Layer 7 of a small transformer language model trained on English Wikipedia (11 layers, counted from 0, width 128).
A neuron's activation on a vector x is ReLU(gate . x + bias) times (in . x + bias), where the dot is the dot product.

Input weights of the MLP neurons that the questions are about. A number n stands for (n - 500) times 0.0018.
n6 gate (bias -0.486): 531,364,250,460,496,421,537,483,255,642,620,496,601,483,403,365,436,306,596,757,604,495,668,415,437,373,621,561,294,369,827,556,732,524,250,300,460,602,540,600,378,412,617,561,859,334,444,731,583,357,410,705,587,409,488,455,859,496,487,486,495,467,414,598,629,633,325,478,504,522,461,530,526,522,646,353,526,249,327,786,659,734,352,417,500,262,774,352,367,561,370,269,308,432,525,538,663,827,629,305,544,508,487,564,451,324,292,456,268,343,768,582,388,686,500,577,304,777,457,675,630,619,487,444,306,467,252,592
n9 gate (bias -0.197): 773,567,512,577,643,386,636,400,450,815,147,484,575,357,560,600,489,334,633,631,493,329,579,519,528,463,517,434,465,422,406,496,680,606,400,500,230,416,432,776,538,390,686,547,306,625,346,557,475,532,427,542,399,663,603,552,545,617,573,608,471,541,408,646,546,385,705,656,496,729,465,584,386,472,350,806,607,562,293,422,350,428,383,621,508,668,597,219,477,620,523,473,560,476,378,568,662,524,314,504,629,762,379,446,500,228,411,696,492,406,268,450,454,582,265,389,460,435,420,709,208,533,609,504,635,601,342,657
n122 gate (bias -0.417): 299,396,445,664,489,526,601,643,395,538,253,298,741,636,461,484,601,577,585,444,620,405,586,475,561,404,370,526,411,238,573,563,553,607,526,542,382,421,791,788,358,269,255,596,346,611,515,489,687,640,616,558,624,373,507,454,428,710,660,480,508,631,650,701,555,406,633,500,606,643,489,671,323,642,418,365,543,353,564,250,485,464,496,541,586,442,203,527,616,592,253,591,401,416,601,360,300,416,507,594,522,493,615,504,557,705,442,660,559,511,542,471,390,588,451,511,485,478,399,521,382,314,684,695,551,380,550,426
n163 gate (bias -0.261): 622,639,806,540,496,310,272,583,542,398,504,603,423,534,448,627,372,568,515,531,588,373,325,511,484,408,573,549,485,488,444,477,386,525,622,548,579,422,520,680,511,481,424,603,226,638,405,533,666,371,508,632,694,468,311,480,474,622,488,455,661,235,554,493,602,710,788,385,492,458,504,293,171,558,325,333,511,451,391,732,727,668,401,561,626,516,737,457,462,580,534,338,599,421,425,571,421,638,318,567,416,396,385,545,599,879,245,689,458,397,496,572,473,515,570,553,543,556,470,702,190,359,447,504,340,388,698,512
n206 gate (bias -0.208): 461,431,606,508,410,659,768,280,564,758,305,679,512,530,448,648,744,356,508,508,361,582,771,361,358,512,569,709,477,580,624,427,500,357,739,548,567,687,339,552,618,817,492,322,546,638,443,363,557,429,571,485,555,112,562,393,582,555,457,675,597,419,395,335,511,617,595,362,711,530,357,342,504,454,613,375,500,580,449,591,572,489,579,435,496,633,733,516,406,690,320,526,343,619,466,466,617,370,367,437,611,522,448,399,476,388,385,635,615,358,428,435,599,542,539,391,387,451,316,474,515,259,527,363,333,839,417,616
n242 gate (bias -0.437): 565,356,530,500,504,604,702,539,379,423,361,535,357,197,316,619,516,433,576,436,538,699,388,500,549,512,302,468,408,361,384,504,435,419,504,508,422,427,581,483,321,524,476,570,406,524,602,381,621,447,508,473,481,575,271,336,500,607,365,310,521,618,328,537,504,500,545,635,434,571,696,340,945,748,464,630,683,709,569,417,386,492,614,460,163,554,602,77,668,567,417,500,712,385,488,396,367,463,480,512,563,257,569,340,197,640,488,671,289,456,550,779,598,520,524,457,427,295,547,489,571,554,666,472,622,770,397,496
n258 gate (bias -0.361): 738,512,479,451,480,319,526,468,453,374,606,544,632,444,380,564,449,366,468,524,565,381,532,594,471,200,674,393,504,684,200,472,406,597,578,408,611,512,496,334,527,536,286,385,282,512,354,488,264,320,492,316,595,496,394,582,523,469,727,543,618,450,583,582,457,761,734,376,594,488,303,547,473,464,585,449,832,540,598,707,551,703,278,512,508,617,554,627,429,742,532,668,332,968,527,290,315,331,342,488,408,403,550,665,541,738,450,488,448,428,446,472,401,778,671,606,626,422,469,680,472,601,548,564,524,556,314,790
n304 gate (bias -0.463): 337,650,274,477,707,409,611,361,687,565,543,347,609,280,461,519,469,317,618,569,414,611,596,385,709,528,351,383,17,364,703,608,662,361,639,599,346,535,283,340,591,587,576,672,460,455,393,662,752,657,509,385,828,321,744,621,675,517,719,755,619,513,538,191,540,400,453,608,460,662,646,464,482,605,582,343,571,563,463,599,442,443,528,464,544,334,630,611,536,266,428,442,461,500,575,526,402,216,536,531,428,711,320,367,272,222,373,718,645,785,528,581,433,558,532,242,422,217,571,798,631,372,356,486,487,285,247,814
n317 gate (bias -0.274): 374,372,345,730,547,643,660,485,534,492,463,282,623,496,567,397,316,565,527,516,456,381,457,466,579,636,533,382,554,239,612,408,449,385,696,460,429,455,547,248,533,795,576,436,466,677,473,470,338,524,206,689,496,713,536,702,600,630,365,394,431,367,446,378,660,378,532,535,315,409,659,466,350,450,473,523,632,363,230,370,492,436,540,554,541,496,476,350,598,649,473,583,361,397,350,190,685,698,485,399,607,571,616,647,516,663,297,488,573,442,580,401,424,745,453,504,586,387,553,478,454,698,355,699,557,886,333,635
n6 in (bias 0.020): 459,352,509,555,568,311,597,641,758,414,628,836,366,451,552,552,391,311,576,500,462,519,568,770,573,611,590,420,608,576,718,460,587,732,468,611,734,357,218,694,333,325,328,545,646,455,456,642,228,632,443,513,445,305,508,509,689,599,670,505,374,624,391,454,544,322,880,478,504,434,473,653,496,451,468,518,526,518,632,412,412,574,775,473,491,271,537,696,114,823,677,269,351,629,487,240,193,468,430,487,367,639,617,199,486,446,361,580,442,580,269,606,641,332,364,675,559,205,291,560,624,701,619,354,487,452,288,361
n9 in (bias -0.040): 508,410,331,450,384,303,277,439,665,417,552,382,500,516,421,461,484,415,525,281,703,326,500,504,471,500,791,492,249,586,479,370,559,424,354,521,542,738,225,381,429,665,435,470,68,443,315,551,676,625,576,448,426,572,620,664,674,685,391,656,560,609,665,485,423,470,513,565,384,678,455,548,528,360,591,767,484,718,558,545,564,520,651,463,378,269,546,655,556,670,439,500,504,352,401,635,472,160,686,655,671,686,350,592,508,516,707,766,520,333,615,347,528,297,471,652,147,512,440,484,545,278,516,297,435,641,492,471
n122 in (bias -0.078): 613,298,500,146,420,428,455,430,465,673,542,426,789,406,264,538,546,445,571,524,259,534,512,643,609,463,265,328,317,488,504,606,508,298,399,706,362,492,484,639,473,599,523,551,687,662,757,629,550,492,485,535,654,335,597,618,649,473,561,576,347,258,351,570,379,571,622,709,644,418,607,283,404,679,464,598,168,492,311,543,609,419,549,590,546,397,557,823,547,649,480,334,568,569,542,304,329,273,484,611,539,665,439,554,508,476,582,429,567,516,623,406,379,398,520,674,536,658,446,248,339,583,398,508,356,713,614,353
n163 in (bias 0.009): 607,339,700,446,590,621,270,425,362,329,513,635,400,472,450,513,571,267,556,484,424,556,500,492,882,675,534,671,468,436,579,225,463,291,647,709,484,492,467,629,323,556,544,444,528,500,512,446,369,443,606,386,473,425,375,644,728,315,393,325,303,465,564,406,417,500,554,552,693,480,125,476,172,306,403,556,441,754,659,520,480,477,743,504,809,496,504,619,441,444,612,641,584,326,512,660,488,307,603,414,424,644,675,594,578,403,338,584,600,640,213,536,492,564,349,461,647,590,778,343,388,487,325,604,512,513,504,629
n206 in (bias 0.054): 496,538,531,639,101,619,779,638,442,625,419,571,644,588,610,333,566,375,322,380,532,415,500,352,457,276,684,446,203,593,153,508,530,610,591,460,391,340,496,425,334,636,325,375,517,568,409,480,589,444,611,384,444,364,580,474,545,496,530,460,655,282,373,638,421,473,327,588,641,697,581,562,512,538,602,550,459,316,418,580,533,418,609,546,451,544,344,535,645,320,588,665,581,404,742,475,380,422,738,352,517,709,304,343,596,521,758,542,601,891,425,329,563,387,659,785,268,656,747,295,647,703,613,555,767,600,304,466
n242 in (bias 0.118): 442,444,457,549,451,544,458,338,366,541,458,424,725,583,542,316,672,421,661,691,603,479,686,535,175,575,679,436,516,740,454,795,508,604,300,446,310,753,574,325,438,415,615,567,472,428,429,747,521,463,406,606,404,178,481,508,419,153,446,743,471,504,500,470,532,812,397,372,500,472,472,268,406,653,378,496,539,488,565,743,563,465,348,225,504,387,747,631,484,579,524,406,596,521,395,504,457,656,468,660,197,527,457,559,512,637,230,488,428,416,492,603,591,671,643,567,635,765,598,592,428,655,715,464,567,448,529,311
n258 in (bias -0.003): 344,380,308,876,584,624,508,605,443,697,195,663,356,533,540,478,448,585,537,492,465,758,546,508,669,709,321,761,558,631,573,386,475,573,307,568,551,688,668,393,441,628,598,629,350,545,727,607,470,513,572,355,559,748,647,593,341,433,483,203,590,362,523,243,423,630,487,684,435,406,690,383,564,616,172,472,372,590,655,435,609,332,348,561,524,224,420,694,573,618,582,416,449,424,628,508,480,264,431,400,385,420,524,440,563,529,394,327,372,496,709,516,675,357,329,605,554,660,657,453,410,160,443,206,496,668,492,430
n304 in (bias -0.248): 593,737,481,678,574,340,303,536,661,731,490,554,623,478,412,563,558,531,354,615,478,674,812,668,561,566,355,302,199,409,231,500,621,445,259,788,327,425,342,491,430,665,325,660,316,773,30,662,562,607,345,478,509,382,500,650,649,509,664,770,348,565,419,364,536,337,374,545,558,392,646,487,562,441,596,554,580,653,509,626,299,518,668,703,548,229,505,626,388,532,486,540,361,228,663,266,469,309,504,226,337,531,548,713,477,495,321,659,405,912,509,711,226,545,412,496,606,646,216,617,532,395,554,356,653,397,359,418
n317 in (bias -0.189): 455,278,399,614,524,436,638,488,399,492,404,535,801,449,348,297,481,426,365,440,447,357,280,458,589,508,626,386,643,366,607,469,492,349,621,451,354,477,629,319,595,655,641,401,551,737,445,214,325,649,225,643,602,706,717,756,416,439,374,412,566,458,686,515,656,475,431,512,469,430,496,574,508,436,528,477,724,308,339,610,317,546,642,488,511,434,549,350,547,598,299,372,477,422,342,231,757,748,539,654,555,550,580,752,504,659,643,429,619,425,640,414,523,433,452,446,411,304,458,255,370,666,500,602,719,764,471,560

Each question shows a token from some text and the vector x that enters the MLP there. A number n stands for (n - 500) times 0.0068.

"===": 446,479,446,573,572,337,614,575,523,529,618,449,512,545,545,333,454,365,551,543,624,499,416,499,689,547,354,599,564,478,435,523,446,537,505,465,452,424,485,558,587,348,371,554,531,456,633,418,510,595,668,544,593,452,556,525,562,542,279,457,482,510,339,444,490,571,365,389,505,649,707,686,296,441,440,730,496,612,598,533,477,557,535,470,426,502,396,568,469,638,515,407,530,607,668,464,407,580,566,416,422,479,474,548,607,495,292,618,321,629,449,417,461,539,479,329,642,569,481,355,482,572,484,280,347,614,413,486
Which two neurons fire most, strongest first? n6, n122

" of": 558,485,463,501,366,348,736,523,496,337,589,523,439,463,479,529,469,505,553,517,607,503,397,367,575,465,542,481,521,508,528,585,496,398,436,625,503,637,442,362,411,488,442,619,447,464,434,592,393,611,726,443,500,528,503,445,312,466,254,564,502,397,464,652,535,493,417,504,395,553,597,530,427,643,364,545,530,935,579,577,415,564,484,492,436,472,457,505,480,551,533,554,499,515,572,467,446,604,451,538,385,542,453,424,385,608,439,551,443,553,555,521,596,468,426,469,563,428,538,567,515,474,567,442,471,573,536,464
The neuron with the highest activation: n242

"y": 559,554,413,517,650,568,471,556,487,522,668,517,499,661,432,447,448,487,596,413,599,533,541,717,509,373,573,559,500,461,572,678,376,485,494,588,532,552,389,491,590,554,443,661,414,510,536,536,374,577,650,530,507,516,498,453,395,371,191,515,651,535,582,648,557,562,322,310,586,394,566,418,520,462,403,621,532,560,469,648,467,545,388,489,463,300,469,474,463,368,434,615,394,460,704,561,416,412,445,442,437,625,468,504,463,436,461,497,505,648,425,482,530,250,567,453,554,509,407,590,476,516,631,429,447,497,590,512
The neuron with the highest activation: n304

" Venue": 611,488,422,574,556,542,525,391,679,474,552,564,599,532,480,500,361,469,717,402,810,479,406,539,433,525,334,621,573,616,472,456,526,437,266,510,576,443,569,501,488,433,453,485,563,442,644,522,360,359,453,426,530,531,626,429,324,366,311,375,526,484,441,482,499,558,377,607,631,525,486,552,449,484,476,527,744,465,612,524,354,639,507,418,520,550,644,464,498,466,463,306,450,531,515,625,265,552,665,467,438,503,511,536,456,477,354,503,373,669,672,451,512,474,432,453,601,439,320,493,543,541,492,610,626,504,713,346
Which two neurons fire most, strongest first? n242, n6

"),": 477,388,354,555,442,438,511,442,507,626,689,422,482,593,425,461,467,578,597,666,658,484,462,474,539,449,509,416,371,617,586,481,510,524,489,576,528,608,405,604,465,476,399,523,584,357,527,541,394,574,508,520,615,472,584,451,358,445,256,389,496,464,279,780,554,519,374,316,453,571,457,599,393,529,522,598,418,813,669,476,467,613,457,510,362,483,381,455,499,502,472,469,507,570,485,444,594,449,549,596,471,569,505,306,443,441,517,567,437,547,582,470,650,362,479,499,562,603,458,628,545,459,599,502,433,575,503,520
The most active neuron and its activation: n6, at about 3.7

" for": 538,501,433,591,429,381,565,435,581,522,648,435,579,524,390,501,460,473,462,509,583,549,467,407,515,402,469,479,454,572,516,481,360,506,549,663,464,485,541,434,409,500,494,539,565,548,538,541,455,467,601,492,522,481,508,611,295,546,209,647,424,428,425,577,540,583,517,521,501,493,639,622,351,604,520,584,497,711,513,470,483,531,478,483,523,418,429,455,543,479,311,499,403,559,587,484,536,508,467,505,368,511,499,486,369,597,419,569,429,679,504,450,588,467,607,382,638,542,495,525,529,665,545,408,460,592,594,481
Which two neurons fire most, strongest first? n242, n304

" Date": 577,473,559,486,588,660,574,527,632,372,705,741,563,206,410,464,579,513,502,464,585,373,550,492,384,501,356,508,541,582,459,352,802,347,540,463,671,528,520,399,481,588,528,515,635,321,578,545,309,442,518,539,380,481,410,414,459,376,457,492,299,586,448,503,395,610,427,608,552,171,546,439,527,610,436,605,561,451,565,431,525,644,696,416,511,666,553,463,458,569,494,154,352,664,468,578,406,576,449,461,558,659,656,499,482,408,361,520,485,535,566,442,595,502,498,415,605,432,453,417,653,515,629,605,427,414,476,391
The most active neuron and its activation: n6, at about 7.3

" in": 561,622,348,523,305,474,485,575,540,360,709,511,475,593,457,568,491,493,481,462,594,482,550,341,522,468,518,495,373,601,418,481,414,514,482,638,596,482,506,481,515,372,412,521,577,478,538,486,367,541,583,609,471,542,600,496,274,566,346,648,502,499,211,554,500,647,513,442,452,581,682,543,330,477,491,555,506,741,540,501,551,499,599,442,531,506,575,495,726,391,462,360,440,415,224,572,494,413,464,491,480,609,618,508,590,550,414,460,356,625,393,408,569,340,380,346,631,611,468,530,428,584,533,544,496,565,604,584
The most active neuron and its activation: n163, at about 1.2

" after": 632,449,432,533,399,404,511,515,560,433,657,487,479,450,499,407,441,471,556,577,613,532,422,431,496,440,502,427,416,596,536,492,466,396,588,710,506,655,498,469,493,597,513,460,494,446,490,559,377,549,707,396,514,516,485,584,224,501,317,579,410,446,387,525,381,605,408,465,499,512,712,491,283,620,410,611,534,750,515,492,402,542,538,482,460,365,415,387,656,457,394,444,385,555,479,507,556,554,438,537,351,568,574,468,585,555,398,514,325,667,527,523,505,400,616,502,575,511,584,567,463,570,570,526,466,572,667,530
Which three neurons fire most, strongest first? n242, n163, n258

" ==": 606,519,492,591,387,411,527,472,557,473,611,542,486,562,500,494,505,484,492,627,605,444,438,428,560,405,491,442,567,600,536,463,457,471,598,652,540,485,461,469,378,537,437,551,501,621,596,578,350,474,548,555,513,525,520,634,366,531,238,539,431,404,383,594,533,587,475,529,578,473,437,580,379,561,519,646,492,608,417,405,483,603,563,425,512,419,459,384,486,383,314,438,440,614,639,505,534,485,535,560,452,458,456,486,339,623,257,710,427,691,558,462,603,515,606,365,511,657,517,566,459,544,535,364,474,548,587,441
The neuron with the highest activation: n163

"\n": 523,683,537,572,546,521,684,376,534,462,610,595,373,545,428,505,497,277,737,432,668,368,448,511,438,467,300,376,409,599,428,430,456,370,492,631,652,613,462,372,652,442,421,350,399,371,657,388,421,582,524,601,425,486,562,557,419,237,376,462,615,446,494,547,651,566,506,454,490,556,590,424,270,430,680,727,370,468,684,528,428,424,647,452,574,556,503,397,578,523,516,523,604,558,514,414,378,481,438,475,730,508,561,474,425,552,400,501,362,647,476,301,672,599,410,637,557,685,502,592,342,267,507,581,539,497,562,480
The most active neuron and its activation: n163, at about 1.9

" |": 561,590,387,385,491,432,460,634,518,477,517,557,589,552,453,450,421,411,682,491,654,442,559,571,654,661,451,494,383,584,480,324,368,440,677,512,499,527,477,581,546,458,352,587,491,395,462,419,488,518,528,476,488,558,616,472,340,331,294,386,607,541,437,503,550,438,430,502,429,627,579,576,421,344,589,606,455,861,416,535,362,602,502,550,530,427,481,477,462,583,387,501,460,544,509,506,558,572,548,579,532,563,546,379,640,473,409,483,465,624,484,549,545,327,528,512,598,501,393,531,511,584,505,554,367,493,499,451
The neuron with the highest activation: n9

" from": 589,495,424,617,355,443,685,437,568,523,613,528,524,522,398,431,460,518,498,517,645,538,449,459,479,367,519,544,457,606,482,536,466,339,502,646,497,532,588,506,449,478,503,558,543,559,532,484,307,509,677,493,473,513,600,536,284,451,180,645,485,390,409,565,568,577,516,487,524,553,581,573,333,550,514,596,524,725,571,515,407,610,570,486,543,455,489,421,525,419,435,472,433,535,539,523,491,538,424,476,378,575,533,427,466,505,349,496,400,635,500,551,519,438,628,444,547,511,556,538,504,487,564,415,427,572,619,450
Which three neurons fire most, strongest first? n242, n206, n163

" ": 540,533,619,509,424,432,505,506,467,561,640,369,533,534,704,502,860,467,687,440,615,622,562,511,486,388,418,580,575,553,467,561,562,420,537,585,499,481,515,495,486,590,489,461,457,429,486,431,514,560,559,503,548,495,455,517,531,517,344,499,264,428,271,528,487,652,414,497,504,592,621,540,419,470,425,662,554,510,535,538,363,422,415,491,601,568,312,519,576,543,328,358,437,315,628,494,484,336,370,555,540,398,480,492,532,601,359,426,546,693,445,519,632,378,449,474,572,421,460,588,707,604,371,465,455,704,421,493
The neuron with the highest activation: n206

" director": 566,631,402,568,692,340,427,431,496,523,576,612,574,662,432,438,391,485,618,526,648,525,524,706,599,478,418,454,471,398,550,495,371,418,479,568,599,583,566,328,451,575,310,717,459,467,537,489,419,565,483,402,576,450,477,348,135,345,319,483,430,490,641,610,484,591,464,379,583,583,565,403,623,546,532,616,536,435,507,587,352,508,411,637,464,373,443,578,606,497,529,393,428,514,680,537,390,457,435,512,586,545,382,514,419,584,395,402,280,625,513,505,592,169,585,401,503,477,503,539,679,575,530,538,554,483,660,597
Which three neurons fire most, strongest first? n258, n304, n242

"'": 570,620,590,380,494,459,608,469,344,414,597,273,493,592,480,389,511,235,628,439,586,587,419,645,439,423,403,635,412,620,511,559,813,520,357,459,620,438,514,552,544,528,400,511,483,515,514,553,420,509,712,361,533,581,432,555,368,711,296,662,502,448,339,434,571,522,509,435,533,536,679,532,443,570,494,684,635,564,549,519,505,446,433,420,603,385,379,537,630,493,500,518,333,670,480,567,486,382,408,441,365,689,628,430,513,638,492,344,434,433,437,494,676,517,438,436,437,582,468,614,567,551,515,490,401,389,500,498
The most active neuron and its activation: n258, at about 1.6

"s": 717,499,631,513,424,452,594,380,478,592,549,429,466,624,369,487,612,425,617,598,472,451,479,497,465,494,505,630,459,467,494,539,639,546,438,577,600,550,518,468,505,399,465,489,492,599,528,480,528,656,618,522,449,552,453,492,402,713,135,641,491,534,390,608,612,595,497,516,496,537,590,527,423,559,404,589,455,595,534,484,499,340,443,520,644,399,308,585,619,421,508,393,365,441,432,632,465,549,432,433,449,571,610,448,518,556,542,491,474,507,431,414,552,531,451,385,510,566,439,564,513,442,429,451,512,502,442,464
The neuron with the highest activation: n9

" were": 431,610,510,575,422,470,563,487,532,429,732,594,548,468,444,531,428,415,657,456,561,449,541,704,610,514,434,363,418,576,455,490,402,513,444,570,692,604,444,536,519,402,454,495,553,498,454,544,366,562,656,446,525,557,606,485,270,529,317,431,494,603,453,548,555,450,449,469,373,521,496,549,384,455,467,720,474,805,553,554,414,530,562,460,531,412,389,539,559,561,538,291,297,479,403,347,625,582,503,554,406,475,512,373,510,461,430,276,495,715,550,472,460,565,547,646,611,440,288,437,406,688,594,478,409,507,574,512
The neuron with the highest activation: n258

" de": 431,644,502,656,564,465,391,398,456,459,558,406,447,805,577,373,518,363,615,626,463,634,404,537,539,411,485,370,656,697,323,423,299,588,566,493,497,410,507,555,414,390,437,455,560,380,416,615,381,468,515,429,539,366,552,458,429,616,371,645,449,552,259,548,546,510,436,452,604,416,675,430,587,557,502,616,405,584,446,576,381,407,420,661,602,317,497,492,566,447,502,412,515,688,609,467,446,426,427,455,405,545,611,499,673,622,371,399,444,705,410,548,595,348,537,322,686,515,437,528,520,564,542,665,429,647,482,534
The neuron with the highest activation: n258

" champion": 560,513,425,462,652,375,504,470,536,446,628,410,649,582,497,492,483,396,616,492,656,591,342,752,665,495,410,417,443,611,452,457,365,557,397,518,555,412,518,399,398,590,447,645,461,463,421,504,493,391,596,451,651,421,438,458,240,380,280,441,403,580,467,586,536,570,386,565,564,543,585,320,579,437,619,662,583,501,592,569,321,549,509,628,554,461,381,531,694,548,528,292,518,541,471,555,411,495,553,444,541,606,363,358,491,602,384,396,286,652,539,471,344,419,548,489,485,489,428,548,492,713,615,562,497,588,676,453
The neuron with the highest activation: n242

" to": 602,554,448,599,406,373,469,498,573,545,582,498,587,552,405,485,481,458,541,535,481,530,470,412,537,364,486,450,405,547,497,522,362,483,577,685,502,488,540,446,478,471,367,483,397,498,570,454,392,405,812,520,511,441,688,644,270,592,234,615,378,575,418,684,445,550,543,603,453,446,631,604,316,608,462,697,479,679,509,545,425,479,550,357,584,446,387,483,500,515,514,548,418,560,505,604,569,476,395,493,391,416,604,496,424,563,367,515,506,765,502,468,586,483,515,541,570,505,471,542,500,452,494,453,408,599,562,479
Which two neurons fire most, strongest first? n258, n122

" creator": 538,563,393,562,698,509,559,544,433,525,562,488,523,559,477,466,480,459,588,498,577,450,489,678,557,374,496,503,438,450,557,477,588,397,588,527,516,562,636,451,486,578,386,584,493,487,532,451,352,487,444,287,635,338,427,406,178,445,290,506,396,612,510,604,500,648,444,528,487,619,584,427,574,510,578,574,515,525,570,628,485,366,470,609,439,477,299,484,575,564,566,311,572,543,614,412,406,465,403,651,680,550,418,449,430,660,299,478,292,728,512,422,571,288,510,358,533,435,539,500,680,574,470,635,569,475,657,529
The neuron with the highest activation: n242

"8": 541,539,421,525,324,442,671,412,558,549,563,346,548,462,470,439,573,405,625,548,565,417,499,712,614,575,495,351,482,506,560,402,607,596,458,662,648,642,520,333,586,498,379,492,527,570,568,417,468,597,447,539,444,542,518,430,521,559,319,606,409,569,306,712,336,589,343,658,634,459,668,551,429,476,402,612,504,565,512,427,514,535,497,416,774,482,501,436,416,435,412,505,379,335,468,521,389,434,585,595,503,446,573,502,475,483,412,360,537,604,497,409,567,358,379,291,574,639,460,681,573,517,493,477,379,527,589,577
The neuron with the highest activation: n304

" as": 508,678,363,490,314,450,653,434,485,536,662,685,494,361,458,470,487,507,540,419,540,391,535,376,414,476,589,640,502,523,533,459,611,431,618,598,660,452,383,487,442,520,420,633,581,473,510,451,439,463,564,481,452,468,596,520,278,327,270,582,577,387,424,612,518,574,561,482,344,568,629,482,383,575,560,607,471,761,542,605,331,558,701,519,556,379,435,562,620,279,498,437,544,426,387,593,507,503,370,509,387,580,566,413,501,606,376,448,561,573,457,496,559,300,502,429,533,482,469,696,607,459,500,541,450,627,593,466
Which two neurons fire most, strongest first? n206, n163

"ero": 397,477,400,523,631,403,517,387,390,471,650,493,404,565,332,322,312,456,744,446,559,677,581,679,567,469,423,433,654,745,358,638,432,430,574,427,386,660,383,467,552,419,407,530,599,449,509,570,658,360,539,464,571,541,419,450,444,644,411,502,696,549,387,432,627,664,410,496,668,494,563,435,593,514,445,568,476,426,675,495,432,538,383,607,720,207,446,314,445,539,531,429,574,466,581,563,469,366,392,415,643,453,352,383,590,579,378,469,390,588,550,447,514,236,393,524,578,501,473,565,571,501,780,703,518,565,579,472
Which two neurons fire most, strongest first? n242, n6

"ing": 626,432,484,540,629,396,555,431,514,517,536,517,444,588,394,479,392,444,615,464,666,477,514,550,371,395,620,619,449,536,601,537,513,522,493,466,530,513,466,495,485,527,426,632,621,520,591,508,379,543,721,510,419,497,665,412,303,439,173,610,622,491,534,442,478,666,460,412,594,527,530,345,448,577,492,525,493,537,563,575,443,544,473,567,601,349,368,500,496,485,368,433,295,508,594,608,421,484,366,486,461,586,477,489,478,466,555,390,586,584,614,415,483,400,497,458,680,558,603,457,532,550,584,499,547,507,585,546
The neuron with the highest activation: n206

" at": 446,584,519,506,292,400,586,411,581,418,602,581,442,598,445,621,541,450,546,383,594,564,453,483,451,430,468,685,414,514,562,487,641,389,346,681,526,514,600,447,504,501,609,589,546,484,434,495,409,545,533,394,402,454,777,582,330,522,307,580,436,272,515,463,555,553,542,500,478,621,565,590,322,585,493,568,583,717,492,419,448,482,647,409,576,298,476,518,639,449,490,471,386,591,383,625,467,539,533,445,358,427,567,533,497,491,531,309,349,558,538,514,618,318,543,387,667,414,422,607,490,456,523,478,446,513,698,550
The neuron with the highest activation: n304

"ed": 623,644,504,580,517,484,677,366,543,509,557,395,532,439,375,472,314,409,715,369,561,478,440,421,535,361,496,414,437,481,537,507,264,502,400,554,540,710,528,575,506,549,517,531,517,548,601,413,543,404,644,423,256,445,443,420,422,467,238,540,616,415,579,635,375,619,453,537,332,581,532,589,429,663,448,669,439,677,507,550,488,563,449,618,586,387,354,573,400,553,596,338,439,443,537,514,492,567,348,536,488,614,562,506,490,413,482,418,313,513,599,458,511,419,572,350,591,592,543,621,546,533,528,612,477,627,572,624
The neuron with the highest activation: n9

".": 534,485,475,557,511,433,612,581,509,497,517,392,473,515,499,546,492,446,593,587,625,489,477,383,624,408,505,414,445,533,426,434,439,479,604,580,540,480,514,459,423,512,485,586,539,530,628,565,359,471,600,538,499,551,495,584,426,460,260,600,489,391,352,587,525,513,437,518,543,478,496,551,420,530,569,639,459,749,546,412,424,599,574,432,504,373,477,420,522,476,283,475,394,598,560,507,667,575,520,593,372,462,475,518,396,612,374,670,437,693,491,446,590,419,665,371,483,635,508,609,486,552,454,432,396,513,616,437
Which two neurons fire most, strongest first? n242, n163

" funding": 626,553,373,553,589,498,514,417,590,537,572,581,572,574,422,433,426,540,498,486,623,410,533,503,465,347,570,617,394,617,475,545,454,386,545,505,612,648,481,458,408,467,435,462,470,607,601,449,424,493,716,590,344,455,583,528,254,292,188,531,584,535,546,582,451,601,509,458,586,451,514,417,550,534,458,538,541,566,641,612,473,572,469,626,600,531,362,616,536,530,533,421,329,482,547,579,458,432,382,510,431,570,454,404,531,499,485,485,328,674,590,463,543,357,552,377,513,471,441,433,439,648,469,443,524,513,734,569
Which two neurons fire most, strongest first? n258, n206

" a": 510,624,579,461,291,445,401,517,722,582,562,379,506,514,511,441,560,437,725,496,472,495,464,485,650,400,562,564,356,526,523,485,387,633,441,619,469,524,560,527,572,500,343,486,484,432,597,440,409,504,542,474,553,443,559,493,573,517,159,414,521,496,565,643,578,575,470,390,385,598,609,557,448,542,355,507,531,610,517,487,493,457,637,599,555,612,438,409,588,497,580,419,551,358,382,549,621,445,502,566,518,692,460,550,505,424,472,458,380,548,478,413,732,360,438,472,547,484,418,490,439,507,561,482,467,442,472,429
The most active neuron and its activation: n9, at about 4.3

"7": 564,460,510,573,369,590,640,448,602,642,561,235,471,528,506,430,438,435,502,514,567,448,515,652,559,609,489,446,542,519,573,413,580,638,422,605,661,591,416,409,532,508,380,500,609,570,540,558,372,606,506,529,472,450,481,496,427,620,324,539,426,541,376,625,460,589,298,632,759,478,636,468,451,522,518,618,416,543,574,441,390,552,388,376,502,513,348,554,442,438,423,502,440,314,570,389,424,444,615,405,467,453,506,460,453,465,651,442,428,568,480,479,524,339,487,273,626,708,472,750,599,489,592,519,326,343,600,638
The neuron with the highest activation: n122

" Title": 476,408,475,587,790,669,491,380,495,497,599,449,545,533,353,356,363,418,704,398,588,469,607,636,537,501,470,504,472,517,473,513,553,511,425,599,692,445,329,485,529,492,490,443,684,584,574,577,288,454,313,485,545,541,497,520,266,371,334,405,554,448,498,501,642,519,267,490,534,524,528,381,421,353,600,698,694,377,659,542,466,570,548,678,448,485,428,537,599,464,492,351,402,484,649,490,463,441,553,478,526,586,499,447,476,521,433,524,495,558,494,385,576,408,553,490,543,385,552,441,490,623,658,599,559,489,717,240
The most active neuron and its activation: n317, at about 3.5

" world": 690,412,490,665,586,502,473,524,620,588,608,346,525,517,444,420,653,564,584,577,553,477,399,663,504,317,377,616,445,445,455,516,454,489,587,567,599,489,327,431,445,481,406,675,549,532,509,576,495,397,544,372,548,362,563,470,308,489,241,493,410,496,560,517,595,633,398,433,625,485,555,386,495,528,434,780,556,471,524,470,450,452,539,491,569,510,433,516,592,467,448,390,379,525,530,658,418,440,481,400,512,506,458,553,591,534,545,496,515,600,477,364,575,354,509,399,583,490,286,625,555,525,532,542,480,539,778,486
The neuron with the highest activation: n122

" intended": 553,676,412,481,501,426,666,477,492,372,603,668,581,584,421,458,418,550,690,552,568,360,561,531,554,386,588,485,481,359,475,488,308,364,550,611,600,682,570,674,625,594,310,529,473,507,625,480,359,335,544,614,347,275,638,563,352,479,301,502,636,535,585,536,416,640,402,477,490,528,549,483,529,567,373,675,458,686,607,554,408,507,405,517,655,539,315,528,488,372,594,508,403,421,445,600,454,408,313,463,419,542,574,389,322,589,398,446,460,609,421,555,490,332,496,367,577,537,391,568,390,657,570,624,516,409,646,520
The neuron with the highest activation: n163